Layer 9 of a small transformer language model trained on English Wikipedia (16 layers, counted from 0, width 128).
A neuron adds its activation times its output weights to the MLP's output. To switch it off is to set its activation to zero at one token and run the rest of the model.
A neuron's activation on a vector x is GELU(weights . x), where the dot is the dot product.

Input weights of the MLP neurons that the questions are about. A number n stands for (n - 500) times 0.0025.
n67: 211,411,476,496,331,368,247,508,468,575,644,500,536,316,483,542,794,362,393,350,552,411,556,553,558,624,841,534,422,411,376,288,604,603,151,463,516,357,366,534,545,500,371,550,405,597,641,432,488,388,305,618,715,629,878,418,555,415,605,309,373,448,626,635,378,643,437,476,488,468,462,458,617,681,405,292,571,402,646,487,434,91,554,644,709,314,431,683,374,682,306,427,532,520,294,620,568,560,603,557,464,675,600,322,599,464,599,698,616,422,341,492,541,492,496,533,475,451,449,674,651,720,439,699,696,706,330,767
n74: 524,508,424,563,552,475,120,549,641,500,438,460,555,527,418,520,341,632,472,500,626,372,397,407,406,589,619,475,383,532,152,530,651,662,379,553,383,640,428,412,460,630,353,459,704,483,667,379,347,516,553,537,388,567,432,588,701,584,764,341,661,466,592,726,640,273,654,268,447,750,628,307,635,435,110,600,610,445,639,306,548,584,496,325,356,595,390,468,574,306,508,818,567,768,647,567,555,520,318,580,464,424,571,439,582,528,259,512,415,449,519,661,439,624,453,644,438,711,529,463,701,354,580,592,451,589,360,165
n156: 439,389,272,324,338,688,565,496,449,675,691,508,356,320,492,622,630,329,605,452,563,484,472,460,528,581,568,736,443,548,277,653,219,670,625,589,629,280,356,538,460,378,459,212,483,595,575,634,531,472,455,331,334,188,402,335,500,743,475,366,520,393,512,508,376,619,575,64,382,286,381,500,557,322,317,388,402,567,524,667,532,476,374,396,853,467,551,317,357,376,516,706,433,376,583,475,492,508,565,397,615,656,512,337,406,405,550,654,707,466,637,596,597,552,315,568,508,413,580,533,528,741,564,301,430,500,284,323
n233: 504,475,646,576,419,585,446,313,649,479,305,514,555,416,399,120,457,422,496,369,563,578,511,335,442,604,628,625,557,518,363,621,706,425,474,712,323,305,532,418,575,511,507,305,511,614,430,682,368,457,453,617,629,525,462,326,556,522,669,448,407,546,511,272,315,602,507,425,551,559,354,587,587,453,645,582,424,698,511,437,829,464,388,519,555,504,688,776,208,621,276,535,451,628,363,325,595,354,486,384,648,393,493,511,594,599,538,522,586,692,605,469,406,518,515,592,456,581,582,536,439,467,475,635,384,474,574,757
n252: 261,604,518,575,608,435,589,552,631,397,402,758,557,365,619,507,448,638,434,558,657,529,475,540,592,438,280,620,592,703,515,485,504,595,519,677,365,376,369,470,449,500,570,493,566,579,633,413,472,529,581,489,575,496,454,486,557,721,301,648,339,733,271,479,529,309,485,522,381,634,541,694,589,441,557,322,589,622,543,280,357,551,448,693,522,692,573,569,363,673,142,403,482,467,453,695,392,592,390,446,543,529,522,526,362,352,521,658,518,565,462,291,706,296,555,340,496,142,466,378,453,519,485,558,634,726,269,500
n258: 662,681,500,509,423,768,146,491,420,647,381,798,286,419,631,271,467,555,694,545,617,710,707,135,714,634,73,363,232,377,292,617,421,440,711,407,522,408,600,705,404,477,677,570,490,585,845,323,526,361,444,453,690,491,598,500,624,399,330,419,242,598,655,420,321,792,657,244,584,406,378,481,505,787,455,715,342,505,591,651,445,463,551,471,505,363,485,701,513,478,31,432,573,500,545,514,631,129,403,645,826,454,419,402,571,568,487,444,468,422,500,614,746,592,382,422,556,627,629,444,665,376,587,345,458,432,517,611
n292: 468,503,636,282,313,536,543,514,510,486,442,493,551,188,518,632,493,510,454,653,603,587,503,620,607,627,563,449,638,479,504,589,475,437,244,383,663,594,409,318,601,496,454,301,622,370,607,580,417,617,688,558,377,562,440,641,580,614,622,577,468,366,343,439,378,586,717,483,571,350,407,353,525,751,497,399,585,588,771,827,440,507,759,311,357,514,559,434,581,669,486,510,452,531,469,654,462,387,631,392,583,493,435,752,544,590,453,383,613,278,260,537,412,371,440,472,461,403,511,418,454,671,500,542,464,430,692,507
n296: 512,572,508,291,432,620,715,159,564,437,520,695,410,556,438,449,535,519,554,595,301,576,383,423,519,616,520,607,334,599,326,439,695,527,364,531,474,504,489,548,542,434,328,582,667,849,215,548,661,527,640,417,563,379,712,368,668,653,776,524,427,259,343,493,538,417,667,404,383,854,457,374,571,512,433,213,629,315,397,420,562,462,302,552,602,607,796,504,533,715,496,348,439,515,314,769,466,515,589,614,413,255,693,492,422,428,496,434,547,395,526,625,438,286,479,645,574,443,476,368,523,552,473,515,437,480,525,442
n385: 398,526,396,667,640,550,277,553,442,627,384,504,576,307,371,246,670,374,579,389,380,611,324,417,428,590,626,458,624,352,417,433,315,496,372,609,583,325,448,488,686,255,583,628,429,558,618,539,539,387,640,573,646,614,417,504,512,601,661,167,594,258,463,514,582,423,400,400,307,543,523,283,557,594,518,433,371,590,555,549,627,362,534,566,591,611,693,585,378,572,485,813,622,563,448,683,658,740,786,659,507,474,577,560,565,610,453,541,406,528,390,383,413,396,580,378,340,393,290,337,347,531,537,741,359,426,461,665
n458: 557,275,593,584,379,690,561,360,365,497,565,546,445,613,513,443,497,599,387,382,688,431,467,477,460,357,622,486,320,444,480,644,453,507,569,457,352,635,652,648,355,510,321,513,525,476,565,714,554,567,503,480,360,529,676,379,424,729,473,324,700,553,375,497,510,629,524,553,439,317,724,730,459,453,641,560,594,524,457,420,510,460,503,479,680,452,671,694,411,654,554,670,529,596,487,597,438,210,420,526,500,464,500,433,539,444,478,510,376,538,358,582,497,500,319,358,727,697,486,621,500,373,381,543,311,382,622,407
n492: 458,693,513,563,395,463,386,584,516,512,437,702,400,384,516,536,298,449,513,354,553,618,374,426,435,662,422,636,490,621,571,606,627,484,346,571,384,663,513,737,596,568,235,507,391,646,370,477,576,510,578,546,288,421,722,445,366,473,553,490,497,274,650,600,670,586,630,417,422,481,625,510,579,558,509,522,630,268,404,384,558,693,415,630,329,354,358,583,438,596,526,646,475,420,595,375,563,400,422,497,490,574,310,568,350,348,559,506,659,503,561,479,601,561,565,407,454,573,466,461,442,407,580,398,575,750,521,419

Output weights of the MLP neurons that the questions are about. A number n stands for (n - 500) times 0.00072.
n67: 441,511,431,486,523,556,278,558,335,555,535,471,261,384,633,319,352,400,336,583,403,481,420,386,576,555,459,649,415,715,504,438,682,432,486,604,500,253,699,431,488,342,500,486,644,388,346,437,533,520,288,347,434,475,542,477,619,485,453,656,310,445,676,442,520,135,778,525,475,661,599,772,594,410,320,735,598,606,457,449,609,477,500,496,602,740,568,618,613,656,338,283,619,605,478,481,413,572,556,686,237,349,643,592,620,631,414,684,492,580,466,303,500,507,572,341,511,600,660,486,418,374,376,546,535,682,410,525
n74: 540,468,418,559,621,287,341,579,390,527,455,561,319,534,711,623,605,386,368,264,431,332,450,406,493,442,587,686,655,351,402,436,552,688,554,613,515,582,687,372,611,442,322,715,332,674,335,667,471,519,218,398,572,411,572,500,540,507,383,456,658,204,563,698,261,585,292,723,399,555,429,473,500,727,528,436,375,672,521,650,403,477,626,326,334,546,588,638,415,619,530,397,733,673,557,482,423,593,535,424,453,364,636,597,454,464,526,814,442,508,481,418,595,646,511,520,431,438,522,581,290,403,435,376,353,437,655,557
n156: 315,280,544,540,449,606,553,590,774,475,482,429,511,603,524,455,470,345,568,694,405,606,423,481,387,556,345,311,653,593,587,94,558,687,444,647,611,515,558,606,480,642,594,558,569,291,510,635,492,468,730,405,653,625,445,500,658,492,540,413,402,463,711,579,356,588,234,650,576,603,523,540,531,412,368,500,458,430,656,431,378,574,534,605,538,570,780,485,305,191,634,549,434,492,559,333,761,580,276,606,537,414,367,457,433,467,598,202,184,634,462,373,398,594,660,433,432,241,511,430,294,353,548,568,570,598,500,420
n233: 398,666,547,438,440,430,562,542,287,500,429,568,533,236,565,571,605,275,449,279,475,637,507,635,460,544,640,500,642,374,405,609,437,314,478,250,365,643,472,381,640,426,688,543,472,580,525,123,473,389,455,423,716,394,553,454,571,483,637,440,513,520,632,603,541,424,589,550,783,393,472,420,493,435,351,384,607,426,500,474,649,366,639,419,524,567,447,632,500,406,510,493,626,583,570,596,347,583,382,539,527,539,436,455,332,646,515,697,569,452,476,646,490,784,608,541,493,510,633,374,482,287,497,548,359,500,694,358
n252: 745,420,567,342,511,560,329,343,588,596,366,473,611,351,261,332,723,429,490,481,612,479,285,333,296,397,521,614,421,595,331,603,539,566,606,414,437,487,500,477,318,544,335,773,546,436,405,490,754,598,363,465,343,540,536,599,586,490,601,268,510,541,426,554,425,403,514,477,461,632,504,456,696,646,577,570,542,686,526,668,405,457,528,486,514,359,500,384,507,673,615,403,447,312,301,465,600,427,321,468,432,547,353,516,388,337,600,598,624,415,542,641,494,600,580,414,648,795,528,644,525,359,605,657,457,530,523,634
n258: 756,508,283,350,593,731,526,562,472,607,565,673,629,263,509,373,475,546,534,452,487,440,737,306,380,568,270,269,437,528,504,557,452,117,504,457,323,488,496,459,594,631,491,694,600,558,528,419,432,339,470,376,395,508,712,478,394,331,558,505,385,504,592,509,500,384,478,628,646,638,351,541,271,527,260,269,448,814,197,909,464,151,651,576,375,592,331,652,513,404,673,410,338,513,546,749,576,552,449,607,345,589,504,642,420,523,976,599,310,615,405,513,524,564,270,365,569,759,836,794,326,504,605,443,504,463,479,368
n292: 465,411,552,536,516,708,564,458,589,582,434,509,537,340,589,440,293,405,522,732,566,472,641,578,585,606,538,516,488,470,538,266,455,411,562,610,637,608,481,524,400,503,402,393,510,393,471,676,384,450,625,547,391,500,432,510,600,369,300,552,491,600,493,349,424,549,268,595,653,344,455,547,455,420,705,509,602,314,503,817,339,549,478,559,404,568,382,539,615,651,308,380,312,382,460,595,401,558,748,638,540,252,552,599,408,448,705,513,463,371,436,689,412,573,409,579,578,531,443,344,493,452,556,458,581,446,582,433
n296: 569,362,518,431,541,567,588,661,545,301,572,328,539,527,626,540,388,355,609,561,340,409,454,446,454,695,667,645,209,445,282,515,430,397,557,525,537,447,560,369,531,425,444,504,622,676,577,370,431,469,507,537,651,592,470,515,424,382,688,480,297,511,387,606,591,560,436,592,452,610,571,596,581,673,289,563,387,575,486,594,283,594,459,460,478,592,318,548,680,352,169,226,552,537,336,409,285,401,402,644,518,425,685,503,523,309,563,546,627,559,714,729,463,591,374,611,407,428,489,447,610,537,393,400,673,761,801,437
n385: 534,510,447,529,430,386,349,662,429,588,477,671,431,542,557,693,564,240,466,462,521,435,507,460,507,547,710,388,369,477,619,409,552,366,532,486,696,460,556,536,464,439,320,536,462,299,346,652,409,571,490,392,342,497,570,696,422,359,417,320,565,598,259,713,478,507,398,510,688,500,549,457,552,457,391,547,428,500,422,898,523,595,521,642,438,440,402,611,493,274,186,421,497,637,603,480,215,631,526,560,403,666,549,490,575,534,520,339,475,372,597,271,602,626,350,569,432,754,676,490,457,458,553,474,658,670,510,619
n458: 479,565,530,445,560,447,666,242,618,551,598,329,382,520,596,536,545,336,390,412,640,448,648,554,344,548,482,561,563,667,582,481,822,494,653,323,623,414,312,491,449,497,525,529,484,355,455,300,554,516,658,617,689,671,437,541,409,574,562,637,564,467,618,490,553,438,509,550,477,429,438,400,559,571,465,352,555,494,383,398,480,487,463,603,429,396,221,506,632,609,494,573,462,635,312,417,711,506,362,541,503,456,472,543,494,360,522,235,552,451,494,522,398,555,477,554,541,585,482,482,452,547,515,535,469,658,488,379
n492: 472,343,658,530,493,462,433,320,509,494,560,663,488,670,527,764,431,326,494,281,765,170,463,369,537,544,424,696,525,680,393,660,484,471,550,513,350,596,549,432,650,466,549,616,532,555,614,487,528,437,384,577,531,267,523,497,541,474,389,389,643,569,544,563,445,500,454,451,452,608,555,554,446,393,448,546,475,298,388,442,536,451,757,528,468,383,326,603,481,464,381,471,568,500,491,449,535,564,582,536,494,454,418,497,477,531,312,733,543,459,564,510,429,418,527,394,506,280,673,460,378,471,472,506,771,506,613,641

Each question names a token from some text and the token that comes next. It shows the vector x that enters the MLP there. A number n stands for (n - 500) times 0.0056.

Then comes g, the gradient of the next token's log-probability with respect to the MLP's output, scaled to length 1. A neuron's effect is roughly proportional to its activation times (output weights . g). A number n stands for (n - 500) times 0.0008.

"ab", then "out "
x: 447,329,493,450,452,413,556,407,601,383,413,215,515,513,545,488,699,614,494,571,630,699,795,492,627,504,490,703,454,423,547,459,662,577,713,450,461,441,298,530,511,514,603,705,719,374,348,455,700,389,476,669,634,641,427,456,648,731,570,640,642,717,478,478,566,425,583,651,501,564,503,409,512,499,590,692,592,392,340,523,345,470,373,303,398,648,623,323,575,447,359,533,274,328,337,400,366,669,287,648,698,210,321,541,339,498,494,524,553,560,556,290,408,428,181,628,594,316,624,421,469,447,421,560,384,376,625,427
g: 329,496,611,475,537,561,518,479,275,451,523,583,310,431,473,822,751,574,496,495,474,519,673,496,504,461,378,309,332,314,532,473,618,454,666,205,604,640,568,412,500,511,415,210,660,366,383,565,408,568,459,575,407,556,455,547,610,578,526,515,510,293,449,532,471,629,369,606,467,470,498,572,401,613,727,657,403,642,593,557,654,564,556,360,325,455,464,466,531,488,469,584,472,346,377,574,500,495,567,380,583,436,519,386,368,572,598,392,308,408,420,494,601,424,528,564,752,590,416,632,633,608,550,503,605,340,574,476
Which neuron, switched off, raises the next token's probability most? n296

"e", then ". "
x: 623,460,366,333,686,170,565,700,537,349,578,684,653,601,343,345,463,694,719,438,700,522,491,441,399,558,498,487,424,382,484,500,578,573,462,384,681,584,513,600,232,301,197,537,618,522,267,484,399,356,336,473,524,628,487,645,441,682,515,609,607,496,604,681,509,448,556,614,438,496,658,406,570,506,442,738,387,592,516,544,495,347,383,405,385,350,312,608,703,370,417,420,601,450,362,287,375,658,528,547,587,250,487,653,570,843,440,478,531,449,652,452,195,710,546,453,544,442,377,374,446,491,869,629,532,236,519,414
g: 623,521,536,623,457,571,349,578,541,488,573,274,601,514,307,497,699,407,334,399,447,463,382,598,546,516,322,602,412,664,505,459,434,587,519,594,407,575,475,556,529,548,526,659,267,461,335,567,447,634,417,560,579,482,638,639,741,577,298,655,566,567,642,412,540,493,347,283,470,501,587,386,349,437,633,641,234,699,577,495,516,686,419,530,459,491,596,598,312,733,600,550,559,462,629,259,329,565,388,452,369,525,501,570,476,346,455,545,410,355,448,578,559,626,459,427,445,394,510,491,582,683,552,327,348,458,501,555
Switching off which neuron hurts the next token most? n74

"al", then "th"
x: 266,485,479,448,413,398,625,473,685,485,628,417,426,394,436,427,649,616,687,547,558,370,320,570,636,431,737,604,475,463,509,530,537,435,632,536,372,279,350,447,567,492,496,581,616,533,450,480,582,440,417,578,607,629,398,596,540,647,440,623,684,624,490,633,488,497,526,544,561,559,582,465,529,436,533,430,352,392,393,697,490,565,399,334,348,567,560,426,670,493,507,418,428,383,455,113,416,666,405,552,638,340,503,544,408,583,558,366,376,480,565,567,355,492,496,552,542,306,722,309,599,328,458,458,637,488,410,347
g: 490,402,548,479,607,644,555,467,368,586,579,422,535,487,284,438,369,494,268,632,694,468,415,485,647,471,410,488,217,554,536,448,628,517,471,387,378,456,571,284,599,516,425,555,687,527,401,460,569,539,488,508,356,678,431,517,526,672,532,432,497,389,832,399,545,495,640,403,423,488,630,475,677,613,429,452,257,498,547,442,608,481,574,490,332,463,265,562,546,452,596,546,292,370,603,409,446,572,649,507,616,582,493,500,425,384,688,684,472,573,488,449,699,684,561,369,574,588,378,412,410,447,431,728,411,408,669,383
Switching off which neuron hurts the next token most? n252

"pl", then "ac"
x: 248,303,465,410,457,479,652,379,614,473,459,589,631,708,517,552,627,295,707,775,450,462,379,597,633,520,549,624,542,416,625,544,370,593,686,489,599,497,315,495,536,577,439,539,620,553,348,521,566,435,378,599,629,483,314,479,538,577,471,815,381,483,477,579,214,447,574,597,490,523,636,498,402,497,672,485,375,534,255,624,371,477,351,463,395,410,470,503,461,449,404,501,463,530,585,79,448,547,626,769,530,587,403,449,301,611,538,384,479,557,522,308,301,514,367,614,470,330,613,341,522,585,718,460,519,378,546,453
g: 432,333,581,328,668,471,658,613,554,445,578,401,531,529,532,509,349,397,704,490,406,587,606,418,700,448,571,487,578,267,504,541,469,595,451,326,413,614,519,393,690,281,645,447,547,470,311,484,681,304,398,511,342,479,464,600,355,441,391,530,525,311,543,550,414,634,506,489,512,675,502,575,465,596,641,516,463,622,700,494,467,816,330,333,573,514,466,584,388,292,494,770,464,370,585,723,507,495,495,491,456,407,365,528,426,496,604,362,438,380,528,439,385,423,428,627,646,704,500,610,427,597,458,572,467,583,447,441
Switching off which neuron hurts the next token most? n156

"re", then "at "
x: 391,551,467,441,811,657,469,687,538,380,580,409,658,612,291,438,575,626,529,370,647,581,545,562,548,500,672,498,584,364,608,486,546,637,525,537,402,572,366,776,409,514,598,567,678,647,403,731,687,658,472,728,389,703,502,562,507,532,274,421,873,359,472,522,368,296,533,497,409,556,467,440,569,615,627,512,514,390,214,535,325,414,482,510,431,339,330,576,409,226,158,322,306,538,383,232,512,734,391,571,519,545,462,409,395,361,490,671,412,377,532,515,579,389,577,475,570,355,400,595,271,675,555,448,593,453,525,280
g: 616,405,610,324,486,529,523,465,511,568,268,430,602,581,420,626,464,684,582,560,629,528,740,431,540,403,518,586,566,394,492,481,556,482,342,411,762,231,498,731,482,414,424,359,601,432,301,566,498,463,404,604,450,440,381,403,629,563,630,462,360,428,577,446,258,623,571,443,638,504,456,429,379,580,438,624,301,491,382,423,556,599,655,597,538,587,465,412,296,345,700,535,471,534,424,399,435,503,417,514,574,721,386,357,477,657,663,725,594,482,533,392,455,461,451,563,509,453,513,657,641,471,451,453,306,440,743,461
Which neuron, switched off, raises the next token's probability most? n67

"in ", then "n"
x: 424,411,547,537,499,524,458,294,525,516,554,339,456,578,416,432,446,468,631,498,504,471,564,474,468,479,501,476,545,531,475,541,425,550,638,457,449,431,443,535,519,542,525,546,605,503,505,474,454,418,554,500,439,563,509,495,543,522,450,761,525,528,494,521,426,463,537,478,505,513,509,461,615,597,578,470,516,522,475,647,456,404,440,452,411,472,476,468,546,414,419,446,557,533,419,376,339,496,469,480,516,488,593,525,431,575,725,405,375,460,591,430,450,487,426,441,557,494,563,468,430,386,572,487,535,547,512,514
g: 663,600,399,510,563,425,360,580,199,555,527,630,569,512,757,470,476,242,558,420,436,434,492,386,494,608,311,585,523,311,444,501,484,620,472,543,438,415,629,482,650,282,525,701,331,357,381,592,573,513,527,406,427,629,580,489,488,473,414,460,417,550,662,484,480,412,390,675,494,536,507,443,360,619,538,692,577,489,474,549,362,498,530,512,561,436,519,548,722,480,377,707,388,582,621,433,518,632,517,593,475,499,495,514,413,251,585,521,592,735,380,545,560,345,464,653,221,335,510,595,547,351,577,392,309,545,635,657
Switching off which neuron hurts the next token most? n258

"als ", then "O"
x: 444,349,471,371,459,400,672,455,441,508,488,269,444,570,438,443,559,511,530,401,607,408,451,436,547,512,541,563,583,481,507,588,483,490,479,541,497,522,400,559,505,545,438,700,540,500,509,600,587,569,409,615,547,501,390,501,419,568,537,581,574,518,473,521,462,534,537,555,395,567,525,499,629,513,515,455,533,489,536,609,430,416,406,474,417,476,447,486,528,455,456,547,407,469,541,404,299,455,404,487,481,478,455,463,447,494,730,534,472,483,433,436,343,528,426,517,615,509,586,585,469,617,439,625,511,399,460,425
g: 485,436,498,471,573,255,386,624,548,458,514,440,675,254,443,590,437,703,548,438,316,499,461,586,421,505,596,369,583,804,606,521,363,476,278,535,495,473,466,577,478,357,623,453,556,517,481,479,507,342,694,486,499,709,452,344,537,566,527,623,458,488,539,327,562,385,451,499,353,493,553,552,284,492,424,358,497,730,700,486,404,370,473,499,744,337,536,543,516,286,545,483,553,639,518,439,410,488,389,670,504,538,393,477,456,683,608,649,657,447,617,442,454,582,669,508,387,619,402,491,397,246,434,694,459,600,658,525
Switching off which neuron hurts the next token most? n156

"land ", then "and "
x: 408,274,531,455,441,446,585,421,445,475,447,401,421,526,537,333,478,557,656,414,600,451,541,488,512,479,551,584,533,453,506,628,403,439,467,465,529,524,456,506,485,631,490,628,582,521,521,591,441,568,507,587,446,481,406,562,521,525,525,604,595,539,537,555,474,459,522,538,407,444,495,460,490,559,647,595,547,347,642,613,392,471,383,452,354,461,458,515,608,410,366,442,470,516,495,362,378,503,486,488,597,495,507,364,545,557,720,505,439,403,457,398,414,494,434,584,666,449,505,434,385,572,440,664,520,427,588,431
g: 434,442,443,685,531,446,643,408,550,536,408,440,545,498,675,445,548,541,625,422,624,492,487,508,550,607,696,642,420,542,697,403,318,403,342,590,382,375,401,544,599,627,491,577,501,551,464,443,451,459,369,679,462,651,434,460,592,510,296,538,266,474,363,407,489,623,687,559,696,373,621,457,500,493,363,583,724,544,445,562,461,473,791,492,477,468,605,149,671,582,310,365,510,379,347,513,515,566,691,427,439,425,517,538,595,316,442,469,367,465,597,550,347,461,421,581,441,347,578,730,375,551,535,475,552,309,599,515
Switching off which neuron hurts the next token most? n292

"re", then "ach"
x: 332,463,433,397,639,487,718,709,409,330,481,442,520,617,440,373,528,597,718,446,616,633,490,616,537,462,696,643,491,228,365,533,498,524,586,584,545,410,403,851,488,415,371,596,730,701,472,555,564,369,584,633,420,695,667,693,593,437,442,685,558,313,610,619,478,412,557,605,604,527,414,350,633,585,608,500,323,290,163,521,357,300,410,469,391,222,208,481,355,344,297,525,387,545,362,407,551,666,405,745,625,560,471,522,346,566,500,409,472,318,476,387,444,426,662,253,607,570,739,484,322,517,718,367,620,523,670,339
g: 394,278,418,549,460,466,463,647,508,420,464,514,371,518,665,590,415,358,562,614,625,542,688,392,462,687,492,455,384,628,232,449,359,545,345,541,523,703,456,278,652,582,549,514,677,395,539,358,648,557,526,627,579,561,495,417,493,314,697,572,152,430,479,563,484,512,438,425,550,631,332,613,557,308,495,452,434,637,358,574,527,395,518,559,721,512,376,497,567,573,443,310,439,496,449,507,499,417,478,602,646,406,484,474,499,479,466,392,388,688,335,659,463,431,694,511,713,495,587,420,584,362,558,468,716,468,491,600
Switching off which neuron hurts the next token most? n492

"di", then "st"
x: 386,295,591,391,600,273,465,511,442,489,690,478,535,610,536,538,554,401,467,568,454,426,615,519,752,329,606,593,293,417,465,667,505,362,661,654,547,396,369,608,518,455,443,745,555,742,412,604,506,323,405,631,539,566,527,580,478,616,543,733,686,379,344,441,456,437,605,480,460,433,633,540,552,582,664,345,368,447,358,595,390,378,465,495,509,401,456,266,595,473,472,265,609,538,523,342,409,421,357,731,678,417,402,681,576,626,602,478,337,488,567,457,505,316,254,632,477,492,533,509,519,437,603,395,502,363,463,471
g: 601,393,429,392,522,316,413,554,478,597,651,450,440,481,524,506,502,391,319,586,706,550,549,542,622,601,335,588,318,339,453,478,360,630,413,501,398,447,589,420,669,781,441,436,665,472,495,379,366,583,551,441,453,491,446,467,634,480,649,521,400,536,408,778,681,600,524,687,515,588,600,445,493,479,692,642,473,149,566,498,531,388,658,552,339,413,313,540,439,518,579,433,323,605,476,494,393,557,409,425,413,390,601,512,183,632,506,584,516,534,435,615,744,635,508,468,379,541,508,539,388,593,319,475,538,477,532,494
Switching off which neuron hurts the next token most? n296

"n", then "el"
x: 608,569,773,285,619,352,669,498,449,418,695,591,656,704,215,400,752,657,643,152,524,596,528,689,532,248,592,532,506,407,523,805,567,613,431,396,594,292,170,429,548,389,442,554,515,542,493,602,723,313,488,576,388,651,652,491,641,514,296,583,482,532,591,632,477,483,598,479,409,586,587,450,783,543,599,552,448,625,424,522,442,223,303,527,304,371,114,451,573,457,529,511,440,624,490,464,495,443,456,254,609,573,370,457,488,433,418,242,491,477,280,460,336,570,262,735,744,573,579,733,414,460,631,591,387,325,437,409
g: 317,557,489,679,469,586,531,445,483,335,604,385,437,568,538,405,598,393,479,375,407,530,375,612,331,538,527,360,590,480,707,493,565,355,576,332,398,359,351,653,542,508,467,415,385,738,245,520,562,549,526,425,547,605,398,394,508,650,520,660,157,516,492,389,596,335,485,491,558,694,570,604,450,611,478,534,366,279,426,424,459,602,476,564,577,497,249,518,555,619,637,854,496,664,606,507,543,659,504,488,568,545,475,559,324,445,622,597,370,421,616,372,344,565,566,545,468,540,410,501,672,486,446,592,482,420,547,595
Switching off which neuron hurts the next token most? n458

"from ", then "a "
x: 462,407,565,486,462,458,466,364,541,533,545,333,469,518,485,450,465,491,607,545,519,445,497,463,494,447,447,425,524,493,500,497,473,538,577,449,506,440,443,565,500,538,505,502,626,543,530,540,439,390,538,470,449,515,488,439,553,550,445,658,556,511,482,513,420,406,483,504,486,540,569,454,592,591,536,497,494,524,464,686,475,407,499,495,383,449,497,481,576,480,417,472,507,495,441,405,389,486,388,531,479,537,554,485,478,517,723,461,400,442,567,481,479,487,400,484,520,520,565,544,447,396,559,534,524,466,495,532
g: 475,586,461,335,495,565,536,499,503,497,578,662,529,560,493,431,699,486,496,356,434,437,762,286,543,512,523,535,427,305,346,677,451,368,639,351,584,660,532,525,445,521,647,732,671,437,420,381,568,571,323,461,329,528,582,380,529,388,445,473,420,626,439,720,476,394,390,429,601,487,333,538,618,623,556,417,445,603,340,466,389,565,801,536,484,424,323,360,563,561,474,429,409,391,678,310,577,319,529,351,578,540,536,553,505,304,485,477,501,430,667,598,418,402,360,696,372,561,735,521,665,534,666,513,515,532,526,449
Switching off which neuron hurts the next token most? n258

", ", then "but "
x: 475,316,572,575,519,443,490,432,475,458,603,354,472,443,504,485,466,596,589,448,527,510,491,515,538,459,531,498,496,445,482,592,511,494,553,430,522,478,496,555,499,525,505,626,455,458,408,540,530,486,553,516,428,549,488,446,516,530,451,492,510,538,454,556,414,419,525,573,517,428,486,440,592,523,499,567,529,451,490,646,439,435,531,447,363,446,452,493,589,426,483,511,466,505,507,362,374,464,471,509,595,547,396,594,506,563,742,520,422,373,488,476,424,494,477,436,555,427,586,551,456,435,520,501,542,408,488,506
g: 596,528,491,639,714,480,566,552,389,334,423,620,400,307,610,484,357,536,608,555,491,564,614,358,533,399,500,481,579,385,393,670,524,555,375,594,503,422,559,361,452,432,635,439,373,500,246,732,443,475,672,571,360,615,418,443,619,736,486,414,401,428,343,383,578,722,501,671,756,388,476,525,649,209,652,428,425,443,366,521,634,504,717,420,422,465,500,587,538,522,436,513,449,311,682,484,467,498,752,361,600,495,520,449,463,407,396,616,391,314,563,515,398,453,477,463,625,590,642,487,542,450,558,440,358,411,585,560
Which neuron, switched off, raises the next token's probability most? n458

", ", then "was "
x: 480,304,560,560,448,453,505,403,473,415,574,399,500,447,461,447,457,638,601,499,468,481,565,505,573,383,525,492,506,475,508,591,452,512,509,429,478,485,435,544,511,521,568,608,550,559,416,538,522,513,495,518,448,540,486,445,500,554,408,500,536,524,488,562,463,423,522,536,486,439,519,495,568,505,486,561,506,478,427,679,482,518,501,441,406,488,495,459,547,379,453,499,472,506,535,366,357,484,426,480,580,526,434,567,507,594,723,539,459,370,518,449,466,505,503,445,531,444,606,543,411,428,505,465,573,361,500,532
g: 604,411,436,521,492,492,589,411,582,637,503,391,395,619,469,606,659,404,436,479,715,376,417,541,571,466,710,818,456,478,455,591,435,525,532,629,575,510,624,396,496,584,433,710,355,372,371,536,552,377,388,558,546,519,436,493,419,498,656,453,541,392,579,655,325,390,494,260,372,531,347,524,441,618,542,562,556,343,414,467,327,768,443,581,408,402,443,527,492,415,753,457,437,547,432,599,502,449,418,551,641,592,546,380,475,518,536,372,457,466,268,599,373,501,584,504,590,391,361,290,519,770,277,696,708,573,557,442
Switching off which neuron hurts the next token most? n458

"tr", then "av"
x: 285,469,533,612,685,528,581,434,453,415,688,481,638,598,449,590,659,254,676,745,530,488,651,499,538,426,625,562,490,461,499,577,318,462,722,508,365,500,363,568,468,537,411,642,610,476,417,632,629,427,299,678,389,466,343,529,423,553,551,632,464,474,623,772,470,474,577,576,439,556,712,573,429,540,679,485,393,642,149,605,374,475,303,549,472,543,509,448,642,434,422,447,507,433,538,420,337,538,283,475,587,490,283,434,409,447,562,435,455,366,536,500,165,413,380,645,512,267,682,449,547,478,690,422,525,289,617,425
g: 374,557,553,605,663,517,569,445,364,406,488,439,401,391,68,416,542,745,629,462,599,403,736,461,528,503,621,537,426,575,525,675,674,481,402,345,455,581,502,480,512,340,348,310,500,428,319,522,582,303,533,617,594,488,522,733,552,531,606,624,684,383,495,229,514,448,388,573,605,479,360,558,564,338,424,617,665,512,524,509,481,641,597,579,546,542,466,419,407,325,631,539,491,590,446,586,451,308,541,560,404,518,529,491,546,337,521,499,696,428,674,410,405,569,458,472,543,560,385,624,545,403,626,588,447,426,480,290
Which neuron, switched off, raises the next token's probability most? n156

"li", then "ed "
x: 478,358,492,509,601,183,488,597,478,271,584,508,557,733,411,162,514,510,730,559,537,376,588,528,629,325,498,535,293,507,540,356,376,373,484,454,345,453,407,686,454,429,653,520,673,731,202,550,432,525,566,617,486,741,723,423,459,642,630,787,687,409,466,721,447,399,564,537,437,339,705,594,667,479,748,405,427,300,634,550,268,534,432,427,480,514,367,442,697,600,502,241,424,511,399,351,491,555,486,818,699,537,460,367,584,481,529,429,496,564,464,372,250,394,246,485,312,419,487,527,397,573,596,582,516,600,503,624
g: 388,472,459,496,366,319,792,503,767,399,407,286,312,509,355,513,577,491,424,485,556,517,515,460,557,280,567,353,484,406,514,573,477,366,552,623,530,675,484,523,433,419,428,566,412,547,471,481,574,374,553,467,545,639,505,648,563,554,462,507,694,314,384,446,529,498,296,492,649,285,390,487,475,795,560,584,362,422,625,453,655,501,335,673,648,600,377,463,555,487,344,538,472,678,630,534,557,420,438,652,440,589,536,354,508,406,480,640,526,377,604,398,506,316,765,489,538,469,440,689,500,597,348,457,503,471,721,557
Which neuron, switched off, raises the next token's probability most? n67